Layer 2 of a small transformer language model trained on English Wikipedia (15 layers, counted from 0, width 128).
A neuron adds its activation times its output weights to the MLP's output. To switch it off is to set its activation to zero at one token and run the rest of the model.
A neuron's activation on a vector x is GELU(weights . x + bias), where the dot is the dot product.

Input weights of the MLP neurons that the questions are about. A number n stands for n times 0.0034.
n59 (bias -0.140): -21 21 -11 -5 -6 -13 -19 -8 71 -27 -50 11 1 2 26 -14 -5 -34 -13 33 42 -3 22 9 -8 39 -20 62 -6 25 -22 -3 31 -17 -27 1 35 20 11 3 8 12 17 20 12 8 19 -22 4 -38 -12 -28 16 10 20 19 -30 21 2 -41 14 -10 7 40 46 38 -62 -56 10 -20 -8 -14 13 24 9 -10 -5 53 -20 -2 -14 -18 -15 1 -8 -15 -20 -8 23 -11 16 36 35 -15 -1 55 -6 -26 -69 19 0 -30 -39 -20 43 -16 -24 -57 22 -2 9 28 32 1 12 -57 6 11 11 19 19 -49 -25 -38 -61 23 53 22
n98 (bias -0.028): 18 12 23 21 -1 7 11 24 22 6 1 -9 -28 22 -27 3 23 -10 8 3 -17 3 2 -57 -1 4 11 -1 1 -23 27 -1 -33 -10 22 37 -50 63 70 -9 -7 37 -8 -5 6 -3 -17 -40 15 1 -22 4 -61 0 32 -12 -19 14 -26 16 -11 5 22 1 15 -6 -11 3 -10 1 21 -5 10 -6 22 8 -24 -29 -53 15 -14 6 12 -24 -13 -58 -30 6 15 6 20 -41 -10 -37 -35 13 26 -22 -49 26 -19 16 28 -6 4 6 -14 -6 4 25 4 20 -2 21 21 -15 -12 8 -35 30 36 40 -9 -21 -31 39 19 -36
n113 (bias -0.168): 15 1 -8 -7 -43 -1 -6 11 -28 -10 -6 19 17 -28 -57 17 -17 -3 23 -11 87 -11 12 26 -43 35 -22 7 -23 -40 35 55 47 25 13 15 2 42 -21 -15 -27 70 -17 -74 -11 31 -17 17 -45 -1 23 39 2 -18 -60 -14 -12 -21 -8 -4 -27 -40 -42 -25 4 11 9 5 -3 -30 -8 66 24 -2 26 -19 56 -13 15 -3 35 23 10 22 28 -2 30 18 -36 -4 -10 49 -3 -33 -11 19 -44 -27 26 -2 -45 40 -6 25 -36 48 4 -59 -4 -22 -17 -68 -45 17 4 30 33 67 -9 -47 -32 35 14 14 -25 -24 -49 6
n257 (bias -0.155): -34 -21 23 -16 5 -43 4 2 -10 30 -25 -3 40 57 3 -13 -15 2 -7 34 6 54 26 -26 -26 3 -26 39 -3 -23 -26 35 0 -35 83 5 38 39 37 34 40 14 47 2 23 -19 8 -20 10 -30 9 -13 -7 6 -7 -32 -14 -18 -20 8 -8 23 -60 73 -29 -34 9 -16 21 4 -25 -29 -47 44 -32 23 33 -23 -26 -9 -10 -71 -29 12 28 30 -22 0 -3 19 -16 11 38 43 -69 8 8 3 20 18 31 -21 -2 -35 -3 -11 11 -19 33 25 15 28 -26 -32 -31 -13 18 -5 -16 13 15 -9 -32 -6 20 -6 -38 22
n263 (bias -0.087): -11 -27 42 11 33 -27 10 -23 -7 1 12 -18 20 3 51 -14 -22 -50 11 2 10 23 -24 10 -34 -37 -9 -30 51 -9 59 -93 10 -6 40 -11 -84 7 17 24 14 -45 4 -20 -5 42 -4 1 8 -24 16 5 -2 -3 -33 -20 -28 -9 7 11 16 40 1 29 5 -21 8 -3 -26 5 9 -13 -25 6 -20 43 6 40 -11 -37 -11 19 1 26 -5 12 -1 -5 18 38 43 27 13 -24 -11 0 -6 -4 -2 16 22 -20 -12 42 44 -12 -6 -32 17 34 -4 22 -43 -39 -50 -14 -23 -24 39 15 5 46 -2 -10 41 -4 36 39
n299 (bias -0.240): 28 44 -51 7 53 -3 7 -11 13 -5 -45 -24 -23 -1 -43 36 -86 64 -37 -76 5 42 46 -12 1 0 -70 23 -28 38 -27 -32 63 -55 52 35 26 -23 10 -26 10 -64 37 -17 -30 -24 -16 -49 75 9 -59 -35 -42 -25 24 -1 -33 48 38 5 -69 -13 11 21 22 72 48 -10 12 52 -68 -23 -9 -15 41 -44 65 -8 18 -15 26 -15 12 -15 9 18 13 -11 16 -7 3 49 -35 60 18 -34 14 -41 56 -19 30 0 -37 18 -16 68 -32 15 62 22 57 14 54 20 -30 25 -8 -30 -60 62 -32 -42 -57 -46 12 -19 0 -11
n330 (bias 0.026): -8 15 53 -17 -37 -13 -24 6 -18 -17 16 2 17 59 -13 -46 -9 21 -35 13 53 -21 -48 -25 29 -16 30 54 61 7 -27 25 6 26 15 -40 29 38 -2 -7 -5 -7 41 15 31 -18 -37 -46 2 -1 -22 7 -15 36 -29 34 1 30 -4 -24 15 22 40 34 -3 -40 -20 11 7 0 21 4 21 6 -7 -17 -53 29 -10 -24 19 -37 0 30 0 -21 -12 10 11 34 -58 -56 -6 -21 26 -19 -11 -57 -46 3 1 -12 15 -16 7 3 1 -18 -2 -3 -3 18 43 -11 -40 -3 -23 -11 32 -18 50 -82 3 44 -10 3 8 4
n350 (bias -0.038): 27 -5 34 -1 13 2 -29 -8 5 35 -47 -10 -2 -47 -22 8 19 4 -11 21 9 -39 -33 16 1 11 -23 19 5 39 -32 60 -10 6 9 11 -4 32 -32 5 16 -12 20 41 20 -28 23 -5 -12 -19 -45 -17 41 -32 30 17 -11 -32 13 12 24 -10 24 24 24 -26 -18 -26 -19 -32 -46 -12 12 9 -36 -23 -7 14 6 12 13 15 10 -35 8 -48 -26 24 -9 23 8 -8 47 -12 38 18 -18 6 50 39 -28 14 -63 -34 22 1 27 9 -4 -42 -2 23 -8 1 -10 13 -14 26 -48 47 27 19 17 -6 24 -18 -20 41
n362 (bias -0.049): -19 24 -12 -3 -87 1 4 -23 9 37 -43 -44 9 5 18 -49 -22 -9 19 -8 -11 23 5 -16 25 -13 24 -38 3 17 23 -12 13 20 -5 -40 13 16 14 -15 -14 -7 41 27 11 -18 7 23 18 26 -32 6 -35 16 -12 -13 -16 37 -4 -13 8 4 0 37 -6 -7 -8 8 8 -17 41 -24 53 21 30 33 -31 -12 24 -6 -1 39 22 -8 7 5 27 31 35 -26 37 2 -17 26 14 -26 1 -18 -8 5 -47 -19 -6 -20 -42 24 10 -6 25 -14 6 5 -49 -51 4 -33 -17 11 21 -15 -12 -3 10 -37 29 44 -20 -25
n375 (bias -0.084): -26 -26 12 -4 -6 -21 -11 -2 -3 -44 -4 -44 -24 -18 4 -10 -2 -42 -29 -39 -49 4 22 31 -25 2 23 -24 -1 44 21 17 -13 -39 -23 -43 -2 13 28 -35 -46 -4 31 22 -25 -6 -30 -4 0 -3 -12 7 -28 -14 -13 3 37 -10 -15 29 -28 11 22 32 4 -12 22 14 9 19 0 55 10 17 36 -14 16 -48 2 -17 31 -15 -35 -2 1 47 26 26 16 -40 -26 -19 18 15 29 26 -26 -5 23 47 49 9 2 30 45 18 -42 14 28 14 14 44 8 0 -15 -20 -8 -54 -1 -6 7 -32 -52 -2 -3 59 42 19
n439 (bias -0.046): 20 44 -14 21 -31 -15 23 -24 19 28 -8 26 -13 -16 -33 16 -15 11 0 1 2 33 -23 -51 -3 -17 6 -9 -1 12 28 34 -47 -36 -34 -1 -45 32 -27 -28 -29 -21 -21 9 11 27 -6 -35 12 -5 33 1 12 -12 29 22 40 -3 15 11 -2 32 -7 -12 18 34 -55 0 -27 4 -28 -3 -10 -23 7 -36 -41 17 15 0 42 12 -20 4 8 -49 26 23 -2 34 31 -12 17 41 -44 4 -34 15 42 22 7 47 64 -40 2 10 50 -7 -40 -1 19 15 -24 20 15 -19 9 -8 24 15 -40 -27 -42 -14 59 -20 52 -4
n444 (bias 0.027): -5 -30 -16 32 10 -8 -18 9 -3 36 -28 29 32 11 -26 60 19 16 8 -26 24 -11 -33 21 -12 -8 23 -22 -25 36 -8 46 -22 -72 12 2 -14 -31 -53 -22 -34 40 -15 30 -30 13 35 6 7 5 -3 3 -24 3 9 23 -12 -20 -23 -27 38 5 -42 22 42 35 -23 -24 17 1 -15 41 6 53 -18 -44 -39 -36 24 17 10 14 31 13 24 -23 -27 -19 -14 -18 1 -28 9 -8 23 -9 -4 -24 27 -34 -32 32 12 19 -10 -14 15 -16 6 -12 -28 14 28 25 5 -7 -6 -15 18 11 -87 44 32 31 34 -58 55 -2
n506 (bias -0.032): 1 -48 -20 29 -24 -4 -46 -37 -18 -2 -1 14 17 -21 -6 10 42 17 -2 -19 29 -22 6 -11 24 -4 10 17 20 -24 11 -35 -18 29 16 -20 -33 10 27 -16 37 -15 -33 -28 -15 -24 7 23 8 12 -3 -5 -3 -8 -1 -14 35 0 37 15 -20 18 26 20 15 35 -15 -14 -43 -28 29 -6 -35 -13 -21 -15 7 29 6 1 40 -4 -2 -27 -70 -16 -1 -29 -18 -41 -36 -22 7 -32 32 5 -18 9 -9 18 11 19 64 5 -10 28 16 4 -1 -6 36 -9 17 11 -30 -11 -4 -27 4 7 -3 24 29 -20 1 -29 33 71

Output weights of the MLP neurons that the questions are about. A number n stands for n times 0.0056.
n59: 16 -37 12 14 2 9 18 1 -58 31 25 -12 11 -19 -44 11 15 6 10 -10 -14 -9 -44 -4 19 -26 19 -53 17 -20 21 4 -30 20 8 -13 -24 -4 14 8 -5 -11 -3 -8 3 6 -1 -1 -5 18 14 -10 -4 -22 -5 -16 28 -26 -3 26 2 30 -11 -4 -27 -33 45 36 10 14 8 12 -19 -3 -22 5 3 -45 -1 -8 28 1 8 -13 20 -13 25 10 -32 8 -24 -3 -1 4 1 -41 19 15 50 -24 2 13 9 32 -47 1 14 44 -20 6 0 -3 -12 -5 -1 49 -21 -29 -5 -11 9 29 18 33 55 -13 -41 -10
n98: 1 -21 -26 -23 5 -29 -17 -20 -13 1 -3 0 23 1 31 3 -22 2 -12 -7 13 -22 9 51 1 -11 -1 -5 0 9 -33 5 17 9 -24 -22 41 -41 -31 14 5 -18 25 -6 -12 1 3 14 -8 -11 17 21 42 3 -30 18 6 -22 23 -14 14 -8 -12 0 -12 7 -8 -11 15 5 -18 -6 -19 13 -32 6 35 17 52 -22 11 -13 -26 17 24 44 15 17 -24 -5 -14 5 -5 44 2 4 -16 16 47 -9 3 -18 -22 9 -4 3 16 16 4 -14 -1 -13 2 -14 -20 8 13 -4 42 -14 -24 -37 22 17 26 -37 6 20
n113: 44 13 18 16 3 24 -4 13 -10 -60 -14 -11 7 -31 -26 7 -7 11 38 41 34 -34 18 37 -11 28 31 3 -10 -20 26 18 12 -10 -25 -21 -50 7 11 -33 42 11 -19 -8 -1 -59 -3 -6 22 -44 -22 18 2 -18 -7 6 -8 -25 -7 13 7 -42 15 1 9 -27 -14 -26 14 -22 -19 4 -7 -14 17 36 55 24 20 5 -52 -35 -24 17 -21 -2 -5 14 26 -47 25 5 -10 25 -7 10 -22 65 24 -10 5 26 8 -60 37 14 -28 -13 -12 -42 -21 -25 36 9 56 5 27 11 -17 -12 -31 -5 33 15 30 8 -50 14
n257: 24 19 -23 13 13 22 -5 2 3 -7 16 -4 -20 -12 -4 23 11 -17 18 -17 -8 -59 -29 4 10 -6 14 -27 15 13 35 -27 -6 31 -61 -11 -31 -28 -14 -17 -16 -15 -47 -5 -32 -6 -7 12 -5 16 -33 0 -20 2 19 20 10 5 20 -16 10 -8 45 -50 -7 24 -2 -1 12 -1 -4 -1 35 -13 19 -13 -21 28 18 0 -2 44 21 -5 -26 -34 17 21 -7 -5 18 -5 -14 -30 33 -3 6 -1 -27 -27 -10 32 6 -5 1 18 -10 16 -28 -25 11 -20 2 22 8 9 -15 29 30 11 11 -3 27 13 11 4 4 8
n263: 6 28 -18 -23 -22 11 -11 25 16 -4 -18 -8 0 14 -52 1 31 37 4 13 15 -30 32 -4 20 9 10 10 -13 -19 -34 48 -23 9 -16 11 46 13 -5 -15 6 18 2 7 -3 -7 12 10 -9 -1 -20 1 -16 5 7 16 42 -9 -22 2 11 -19 6 -27 -9 21 -15 21 36 -2 11 13 31 8 20 -30 -6 -23 11 30 18 -13 -4 -9 -15 -1 -11 2 -13 -17 -16 -29 6 17 -10 26 -2 10 -31 -18 -11 11 12 -49 -38 3 16 24 -7 -34 7 -18 35 32 27 1 -3 17 -36 -21 -10 -33 7 -9 -24 14 -14 -14
n299: 10 8 -27 26 68 -9 -27 -7 31 3 -4 -10 -69 -6 -26 49 -47 23 -34 -33 27 26 18 62 -32 10 -37 -68 2 -16 22 2 -36 -28 8 -27 94 -18 35 4 -32 -31 -40 44 15 -26 -52 17 44 30 -58 -39 -17 -22 29 -86 -11 -13 0 18 21 -30 -24 -4 11 -42 5 -4 37 -11 63 -39 -17 10 39 53 10 2 4 -8 10 18 60 -17 -7 -20 -57 15 -13 -15 -9 40 0 -39 17 5 -1 -5 -3 -42 46 21 11 -34 -23 5 -14 69 -44 1 52 -5 -32 52 7 64 45 -18 2 36 -22 -15 -18 -9 41 11 29 3
n330: 16 -35 -40 3 38 4 13 5 23 -5 -12 -1 -20 -24 4 23 15 -30 35 -26 -47 16 39 14 -16 20 -14 -31 -45 13 22 -24 13 -28 3 33 -24 -15 17 8 17 11 -11 -5 -31 18 37 25 -34 -22 -3 10 3 -17 19 -14 -13 -50 3 -3 -29 -11 -22 -12 -12 29 9 7 13 7 -29 -34 -10 5 -18 7 23 -35 7 34 -29 28 -18 1 13 3 10 -2 -3 -33 47 11 1 8 -15 19 -4 33 47 13 13 9 -23 6 -22 -15 13 16 15 10 -16 -21 -7 5 27 8 17 25 -24 13 -26 70 -15 -39 27 -8 -7 -15
n350: -43 3 -33 9 3 2 13 0 26 -6 25 12 8 11 23 -25 -26 -17 -4 -20 -9 24 25 0 12 -10 20 -6 -10 -52 23 -38 22 10 -6 0 -4 -19 7 10 -22 7 -23 -18 -14 29 -17 -4 18 10 14 9 -14 22 -15 -1 9 12 2 6 -19 26 -8 -29 -4 29 20 15 18 1 38 -6 -5 37 47 12 -13 -11 -10 25 -38 -6 -23 16 -6 29 24 -8 13 -7 -11 -7 -7 2 -34 -11 19 14 -35 -17 2 -15 39 39 0 -12 -25 -16 15 33 -27 -18 17 -4 7 -3 22 -10 27 -22 -38 -15 -17 20 -37 -2 31 -30
n362: 16 -21 18 -8 58 -9 34 20 5 -32 20 27 -1 13 -8 38 0 3 -8 17 -1 -27 -11 -8 -6 17 -20 8 5 -20 -26 0 -28 -5 20 34 -20 -10 -21 26 14 -7 -26 -14 -6 2 8 -19 -10 -4 8 -9 21 -1 28 12 12 -27 18 3 -13 -3 5 -21 -13 20 -6 18 -16 1 -36 38 -43 -10 -25 -15 12 37 -12 7 9 -14 -20 1 -18 -1 -37 -25 -44 13 -18 -20 12 -20 -22 23 -5 13 -3 3 51 5 -9 -7 37 -14 0 11 -12 7 -11 -6 32 51 -6 35 -13 7 -19 7 16 14 -25 54 -20 -30 16 15
n375: 16 1 7 11 11 3 -8 5 23 46 7 38 7 25 -1 15 16 23 -2 18 40 -4 -19 -11 38 22 -23 6 -2 -37 -6 -23 21 16 16 11 -5 -17 -17 27 37 3 -15 -6 10 -1 -9 3 15 -9 -25 -3 26 29 -5 -28 18 2 9 -27 10 -9 13 -19 9 38 -34 17 11 4 -30 -49 13 -9 -17 -2 -14 6 7 -6 -11 -8 -6 -23 -5 -47 -18 6 -7 38 39 3 7 -2 -11 -31 18 -30 -32 -37 -21 -3 -12 -11 -37 -10 28 24 -44 5 -12 -10 -25 9 -5 37 3 1 -3 -2 2 28 13 -7 14 -42 -5 -14
n439: -11 -50 16 -14 32 17 -17 23 -10 -11 -7 -32 28 1 28 -2 13 -5 3 10 1 -33 30 59 8 6 3 8 -4 -19 -30 -22 26 37 35 -4 35 -1 1 23 50 25 22 4 -10 -26 6 25 -11 -16 -28 -18 -25 5 -36 -9 -15 -8 -8 -1 29 -23 11 23 -9 -24 20 9 11 3 22 21 12 22 -5 7 28 -29 -6 8 -46 0 15 -13 16 34 -26 -28 -8 -16 -29 19 -22 -35 28 3 13 4 -41 1 -5 -35 -35 19 3 -13 -58 8 46 -3 -20 -10 36 -8 -13 0 -9 0 -17 -15 17 16 41 -13 -55 4 -28 3
n444: 20 22 18 -28 -12 -2 -5 7 7 -13 17 -1 -11 -2 13 -40 -28 -21 9 13 -21 9 15 -20 16 18 -11 14 17 -25 15 -30 14 61 -13 -18 0 10 24 17 5 -25 21 -12 25 -11 -21 1 -6 -1 -19 9 15 -1 -15 -11 1 18 13 18 -28 -3 31 -18 -41 -21 1 24 -12 -2 8 -18 -3 -25 14 28 35 16 -13 -10 -2 -19 -35 -14 -18 13 8 9 4 15 -5 17 -23 14 -7 8 2 9 -12 21 55 -15 -7 -7 32 10 -25 12 -9 11 7 -20 -23 -17 -6 -5 0 17 -10 -16 66 -25 -18 -12 -12 37 -21 -12
n506: 2 29 29 -13 7 -8 24 32 27 5 7 -22 19 11 -8 -39 -31 10 -22 36 -37 10 -14 8 -21 -1 -17 -17 -16 21 -12 21 -2 -25 -12 -1 16 11 -5 7 -27 5 33 16 1 19 1 -6 -15 -5 27 23 -6 16 -4 21 -21 -9 -30 -35 38 -30 -11 -9 -6 -22 -6 3 46 29 -19 19 15 5 -11 -16 -10 -15 -2 4 -17 6 -11 27 28 14 9 33 9 20 8 18 -14 42 -18 -10 14 21 -18 2 -4 -16 -41 4 13 -26 -19 -17 2 11 -12 19 -5 16 26 1 0 16 15 8 -9 -5 -13 -1 15 14 -34 -59

Each question names a token from some text and the token that comes next. It shows the vector x that enters the MLP there. A number n stands for n times 0.05.

Then comes g, the gradient of the next token's log-probability with respect to the MLP's output, scaled to length 1. A neuron's effect is roughly proportional to its activation times (output weights . g). A number n stands for n times 0.0044.

"ce", then "iv"
x: 15 0 7 -13 -13 -14 -45 -2 -8 16 4 3 5 2 7 -4 4 -5 50 25 -6 17 -8 20 14 -7 3 0 -72 -33 -27 13 21 13 -35 -8 9 -7 6 -11 -3 11 -16 5 12 -13 17 13 23 -4 3 4 13 8 -25 -1 17 -12 -24 9 6 -26 20 -2 -9 0 -26 6 2 -20 25 13 -13 7 9 7 -12 9 -11 -10 38 -5 -22 2 -2 8 -3 5 -12 15 7 9 -17 -1 -1 -27 3 -19 -17 32 -9 -16 -23 -6 -15 7 -23 32 -9 -18 -3 -7 -12 42 29 16 6 -1 33 -1 14 3 -2 25 -8 -18 -10 -7
g: -35 30 26 17 5 52 -10 -8 18 13 -3 -2 -21 -9 23 -10 34 13 6 -23 -15 -19 14 9 7 -11 25 0 28 -26 -9 -5 -19 -8 0 32 -12 -3 24 23 27 32 5 56 32 9 1 6 -62 5 -3 -10 -6 21 -16 -1 24 15 -28 -32 -34 -35 -6 2 13 -14 23 -1 5 6 1 5 -6 34 -14 -9 -5 41 -43 -6 14 -2 -19 -25 -9 1 21 14 18 18 -17 -4 -5 -5 21 -20 -5 20 -12 7 -4 -6 -9 -8 -15 12 9 -41 -3 7 -12 5 4 -27 -19 -40 -6 -9 11 23 39 -13 -19 -24 -5 -17 -34 3
Which neuron, switched off, raises the next token's probability most? n113

"cc", then "el"
x: 35 5 -5 -9 20 -3 -19 -15 -16 24 10 -9 -30 -10 -12 -14 9 -17 32 22 -20 14 9 12 1 -4 10 4 -34 -43 -7 -4 5 13 -32 5 12 -1 9 -4 -4 16 -5 27 10 -16 -2 7 38 21 -7 -19 10 22 -18 19 -2 14 -25 -7 -6 7 12 29 -36 6 -25 -15 18 10 4 20 -23 3 14 14 -2 -43 -5 -12 15 -16 2 -65 -13 -22 -5 -28 7 8 15 19 3 16 -16 -2 -14 2 2 17 28 -14 11 8 -7 -18 -15 20 -9 -1 3 -16 16 26 -14 20 15 -22 9 14 0 26 23 -7 2 -11 -6 -6
g: 0 6 11 29 -28 27 58 -4 23 24 6 5 30 8 8 -19 -7 3 2 25 12 -1 16 3 -20 -5 -30 -9 8 9 -13 -13 6 6 -4 25 -10 -11 -17 -43 9 -46 33 -13 -15 12 7 4 -27 -11 16 3 18 11 -23 23 11 4 17 7 -35 -21 -25 0 -4 29 11 26 1 -6 4 -18 -36 -1 19 -4 9 -19 -8 -5 -7 -26 -1 -28 -6 -11 19 -8 26 17 -14 -10 -15 15 11 -2 -18 -1 4 -35 20 18 49 26 -27 24 11 -5 5 -27 -1 16 42 -17 -22 -28 -11 -59 18 -36 -18 -13 -2 -19 -4 25 8 41
Which neuron, switched off, lowers the next token's probability most? n98

"ot", then " ==\n"
x: 20 -27 15 -3 21 7 -12 -15 12 11 -9 -1 27 -2 4 -18 -2 -23 44 24 11 28 16 19 5 3 -11 -13 -13 -53 -16 6 24 18 -17 -42 2 1 -2 -27 -5 1 -39 11 -7 -11 1 21 -13 2 8 -28 25 11 -2 19 18 15 -39 6 -16 -15 9 3 6 -17 -12 -5 25 -19 -2 -20 -13 3 11 22 1 3 2 -28 13 -31 17 -29 9 8 1 18 21 5 2 -3 -18 34 5 -14 3 -9 -34 0 17 31 -3 -4 31 -2 -36 -10 -43 -1 1 1 3 16 -8 21 -12 8 10 3 14 3 -21 -23 -4 -3 5 10
g: 1 6 43 -13 -35 -7 -40 1 -8 -29 27 4 -22 -4 -25 7 5 -21 -11 22 -15 12 20 30 -9 7 10 -32 41 -14 28 -39 -5 14 5 -12 -2 6 24 19 12 -22 -4 -38 -12 -6 -5 46 -31 3 -5 7 -4 18 -2 -22 -5 11 21 21 2 -25 -24 3 4 15 -11 2 -35 6 36 11 28 4 -15 -27 -3 -16 40 -23 14 0 -6 38 -29 23 6 15 21 -2 -12 -25 23 -19 8 -3 14 22 18 -25 16 -45 -11 8 12 -9 51 10 -14 -24 18 16 9 -3 13 -38 -42 -2 18 11 -11 -20 -8 -4 17 12 0 -9
Which neuron, switched off, lowers the next token's probability most? n59

"id", then " rele"
x: -15 -29 26 -25 34 -25 -30 -9 9 10 9 -6 9 -28 12 -5 8 -22 39 8 -2 23 2 -7 13 -5 -10 -13 -17 -26 -27 12 -2 9 -31 -24 -13 29 -7 -25 6 8 -32 35 5 -17 9 2 56 6 11 -27 13 7 -20 3 18 4 -57 -7 -4 14 11 14 -7 16 -6 22 41 -1 1 -31 5 2 -22 30 -20 10 2 -3 11 -9 -5 -31 -16 -6 -34 7 7 13 5 8 -11 9 3 -9 10 -13 -15 3 31 19 9 -9 -5 -9 8 -8 -54 7 11 -10 -1 18 -6 23 4 0 47 -13 13 12 -2 16 2 -2 16 -2
g: 6 17 4 27 -23 24 19 35 -55 7 12 -21 -19 26 38 0 -4 -20 10 1 4 -3 12 5 27 -5 -19 65 12 67 -2 -15 2 -23 4 -4 7 28 -8 -20 -24 -25 25 -39 32 29 -9 18 -15 15 -14 -23 1 13 5 13 18 0 7 0 -15 -5 -14 24 32 32 -8 -14 11 -3 -6 -4 13 -26 -5 -16 -14 35 9 -15 7 26 -11 -7 16 -24 -24 5 -35 -12 -18 -21 0 0 -7 18 29 -17 5 -1 -1 -10 -3 -25 -8 0 -7 22 -43 -8 0 15 6 -12 -2 5 -39 18 -24 6 -11 -20 -31 -3 15 8 -34 0
Which neuron, switched off, raises the next token's probability most? n439

"es", then " pl"
x: 20 -19 40 1 -4 -15 -2 -8 13 9 8 4 10 -4 17 -28 8 -1 29 33 0 8 9 23 19 24 -19 4 -32 -26 -58 12 1 -10 -19 -7 19 -6 18 -27 -17 -7 20 29 5 -8 23 -10 50 -6 18 -12 16 11 -8 33 8 5 -35 -16 -4 -23 8 1 -8 -8 -16 3 13 -16 3 -1 3 -18 -4 26 -14 6 12 -25 -19 -26 -6 -13 -22 -25 -28 -14 11 17 25 13 6 0 -19 -5 16 -2 -27 -19 41 -17 -7 18 -18 5 12 10 -35 -7 11 -16 -24 18 -2 21 -5 20 13 17 -4 28 2 -4 3 11 3 -8
g: -9 7 0 19 25 -23 16 6 -50 -7 -28 30 1 -11 3 -18 21 -12 -17 0 -13 17 15 5 31 -12 17 -2 4 5 6 28 -21 -9 -5 54 6 -19 7 9 4 -20 45 -3 10 14 1 -1 -35 -45 13 34 6 -2 -3 12 -35 21 12 -6 -16 -1 -27 -11 -49 -40 -21 9 -4 2 -28 20 16 -27 14 27 35 23 39 -12 -4 19 5 -4 10 13 -2 6 8 30 7 29 -12 2 3 -23 1 -5 21 -15 11 -19 -18 -14 -18 -2 7 -28 3 -20 -43 20 26 2 -18 -6 -4 -1 7 3 -12 -14 56 10 14 -31 -31 -16
Which neuron, switched off, raises the next token's probability most? n257

" more", then " sup"
x: 11 -21 35 -9 15 -17 -12 -2 -26 2 36 -6 16 5 -7 -14 14 -3 52 23 -8 32 -9 12 -7 -11 5 10 -31 2 12 -9 -5 13 -31 -41 15 -1 11 -37 -6 6 2 -5 19 28 -6 -3 46 23 -19 13 23 17 -5 46 -5 9 -24 -5 -11 0 10 -10 -11 -14 -16 -13 29 -18 -18 -11 -6 -12 -13 40 -39 -10 -8 -24 23 -11 -2 -12 30 -26 6 -6 -11 2 19 -19 7 -6 4 -15 -10 7 7 18 6 17 -7 -20 1 2 -14 -18 -8 -11 -3 -12 8 2 4 41 5 -3 17 12 21 -13 -11 -8 4 -1 -6 -12
g: 5 2 -1 -17 0 1 -11 -9 4 11 -24 -21 -5 -11 -2 28 -8 -11 5 30 -8 -18 1 -1 -2 15 -8 -6 41 24 6 8 -7 -15 11 52 -26 1 -14 55 -3 3 15 -23 -7 20 30 -5 -46 -8 -5 8 -18 -6 0 -20 25 -3 -17 25 -6 4 4 -20 1 38 15 -21 -34 -16 -21 -3 -18 1 12 -2 -16 24 27 -14 34 -1 39 -16 18 -10 -41 15 4 -39 12 -8 -5 54 24 0 -3 -11 3 4 7 29 4 -17 12 -10 -2 -4 5 10 -9 37 -10 -7 -28 -37 -5 32 -12 48 -32 -34 -35 -32 4 14 7 -2
Which neuron, switched off, lowers the next token's probability most? n330

" w", then "ill"
x: -1 -19 43 -9 9 9 0 6 27 2 6 -5 13 12 17 -25 21 6 14 11 -36 -8 16 14 17 -37 16 -19 -32 -15 -13 -23 25 0 -42 5 11 -20 1 16 2 2 -34 8 -15 26 2 -13 6 12 -5 -20 -3 18 -11 50 -10 -13 -33 -11 5 -2 0 16 0 19 -55 -4 75 4 -8 2 10 0 18 -2 -4 -40 -8 -19 -3 -20 0 -22 5 -4 -1 7 -3 8 -8 -9 -21 32 -6 -10 10 3 -11 17 23 -4 1 2 4 -2 -15 4 3 -4 -20 7 -17 5 11 30 2 28 10 21 -4 21 -3 1 -11 -24 -10 -19
g: -9 -35 19 -19 -18 -4 21 13 1 -8 -5 -15 -10 -29 0 1 -38 12 -20 -19 -15 53 23 -40 -5 -2 -10 -9 -14 -27 5 5 31 -6 -22 9 -10 25 20 6 -3 -11 -21 0 15 14 15 -26 8 -16 -16 19 -19 3 -32 14 6 31 14 -13 -18 19 -18 2 -6 30 3 17 -7 4 -36 16 1 -19 17 12 -2 -19 14 -13 31 -4 -43 -24 49 -29 27 38 19 6 -2 -5 -11 -6 36 -21 -18 -1 29 -7 26 -43 13 4 -15 -1 41 -20 18 25 21 -5 -14 -13 -10 -1 15 9 32 -33 6 -9 -9 -22 9 6 20 46
Which neuron, switched off, lowers the next token's probability most? n444

" t", then "est"
x: 54 -34 30 1 9 -2 -2 -11 2 5 18 -13 17 0 -16 -36 24 2 39 23 -8 17 -4 20 27 -25 6 -4 -42 -21 -40 -1 1 -4 -48 -5 -14 12 11 4 -1 -12 -3 -7 12 10 6 0 -22 10 -5 -32 13 11 2 53 -17 -10 -35 -5 20 -19 10 17 -10 -1 -38 3 41 23 -6 -2 -2 -5 4 6 3 -37 -9 -29 -3 -10 -7 -29 -1 2 6 26 9 2 9 10 -40 19 -5 -7 4 -10 18 -5 7 19 -21 -25 3 -16 -35 -7 8 1 8 -1 -1 31 9 27 15 3 -16 -3 10 2 0 14 25 -20 -7 -6
g: 2 0 -17 23 -23 9 -11 -11 -4 -3 20 -30 8 -17 32 34 0 -18 -19 -33 -6 17 36 -1 -18 -6 -9 48 -30 -25 -16 -37 42 -11 18 -10 27 17 8 17 29 -36 3 4 -39 -14 -7 -22 14 -24 16 -20 7 -39 7 -5 0 -2 11 13 3 -33 1 33 -2 -8 -15 27 28 -17 10 -31 16 1 15 -5 8 -5 2 -4 0 36 -4 1 17 40 -20 -14 20 30 33 -9 -26 -3 -26 -9 -10 34 -26 7 2 13 23 -1 10 -10 -1 -22 -8 26 10 -23 -32 -3 -6 17 -51 -17 6 3 5 -5 -11 40 16 13 -10 24
Which neuron, switched off, lowers the next token's probability most? n350

"S", then "I"
x: 44 -35 -17 6 9 -6 -5 0 26 27 -11 -15 26 -11 -24 -17 14 -5 27 1 3 11 10 11 38 -25 -20 18 -45 -18 -21 -13 16 -21 10 -7 2 4 17 -26 -5 -3 2 10 -7 7 -21 6 67 10 4 -30 6 -1 10 29 -4 -4 -26 6 0 -14 7 10 0 3 -40 15 8 30 1 5 -29 -18 11 23 4 -2 -11 -40 16 -22 -14 -15 4 0 -9 11 9 4 22 35 -5 11 0 14 0 2 -19 -8 -6 6 1 21 -25 10 -12 7 -12 4 -9 -4 -23 10 -7 1 11 24 -24 22 3 -16 0 -1 -15 -33 2 -7
g: -25 -33 9 41 -18 -27 0 -1 28 33 9 -12 1 -27 12 -11 -6 18 -12 -20 4 21 -18 -10 17 -1 -14 34 -15 -25 -25 28 -28 -1 -25 27 -25 -8 -2 3 -13 -25 -30 12 6 -17 32 20 2 11 -22 -14 23 8 -6 36 15 17 -16 2 -4 3 2 -3 -12 18 -21 -8 39 18 -4 -12 33 -20 6 25 -1 -53 20 -35 30 -1 -18 -1 -2 8 7 -7 5 12 25 -10 -9 16 -35 -14 34 28 -1 5 -12 -2 12 -16 15 8 -47 -7 -47 22 14 16 -13 19 -30 4 -5 -14 56 11 12 -3 -8 -12 -12 21 -12 30
Which neuron, switched off, raises the next token's probability most? n299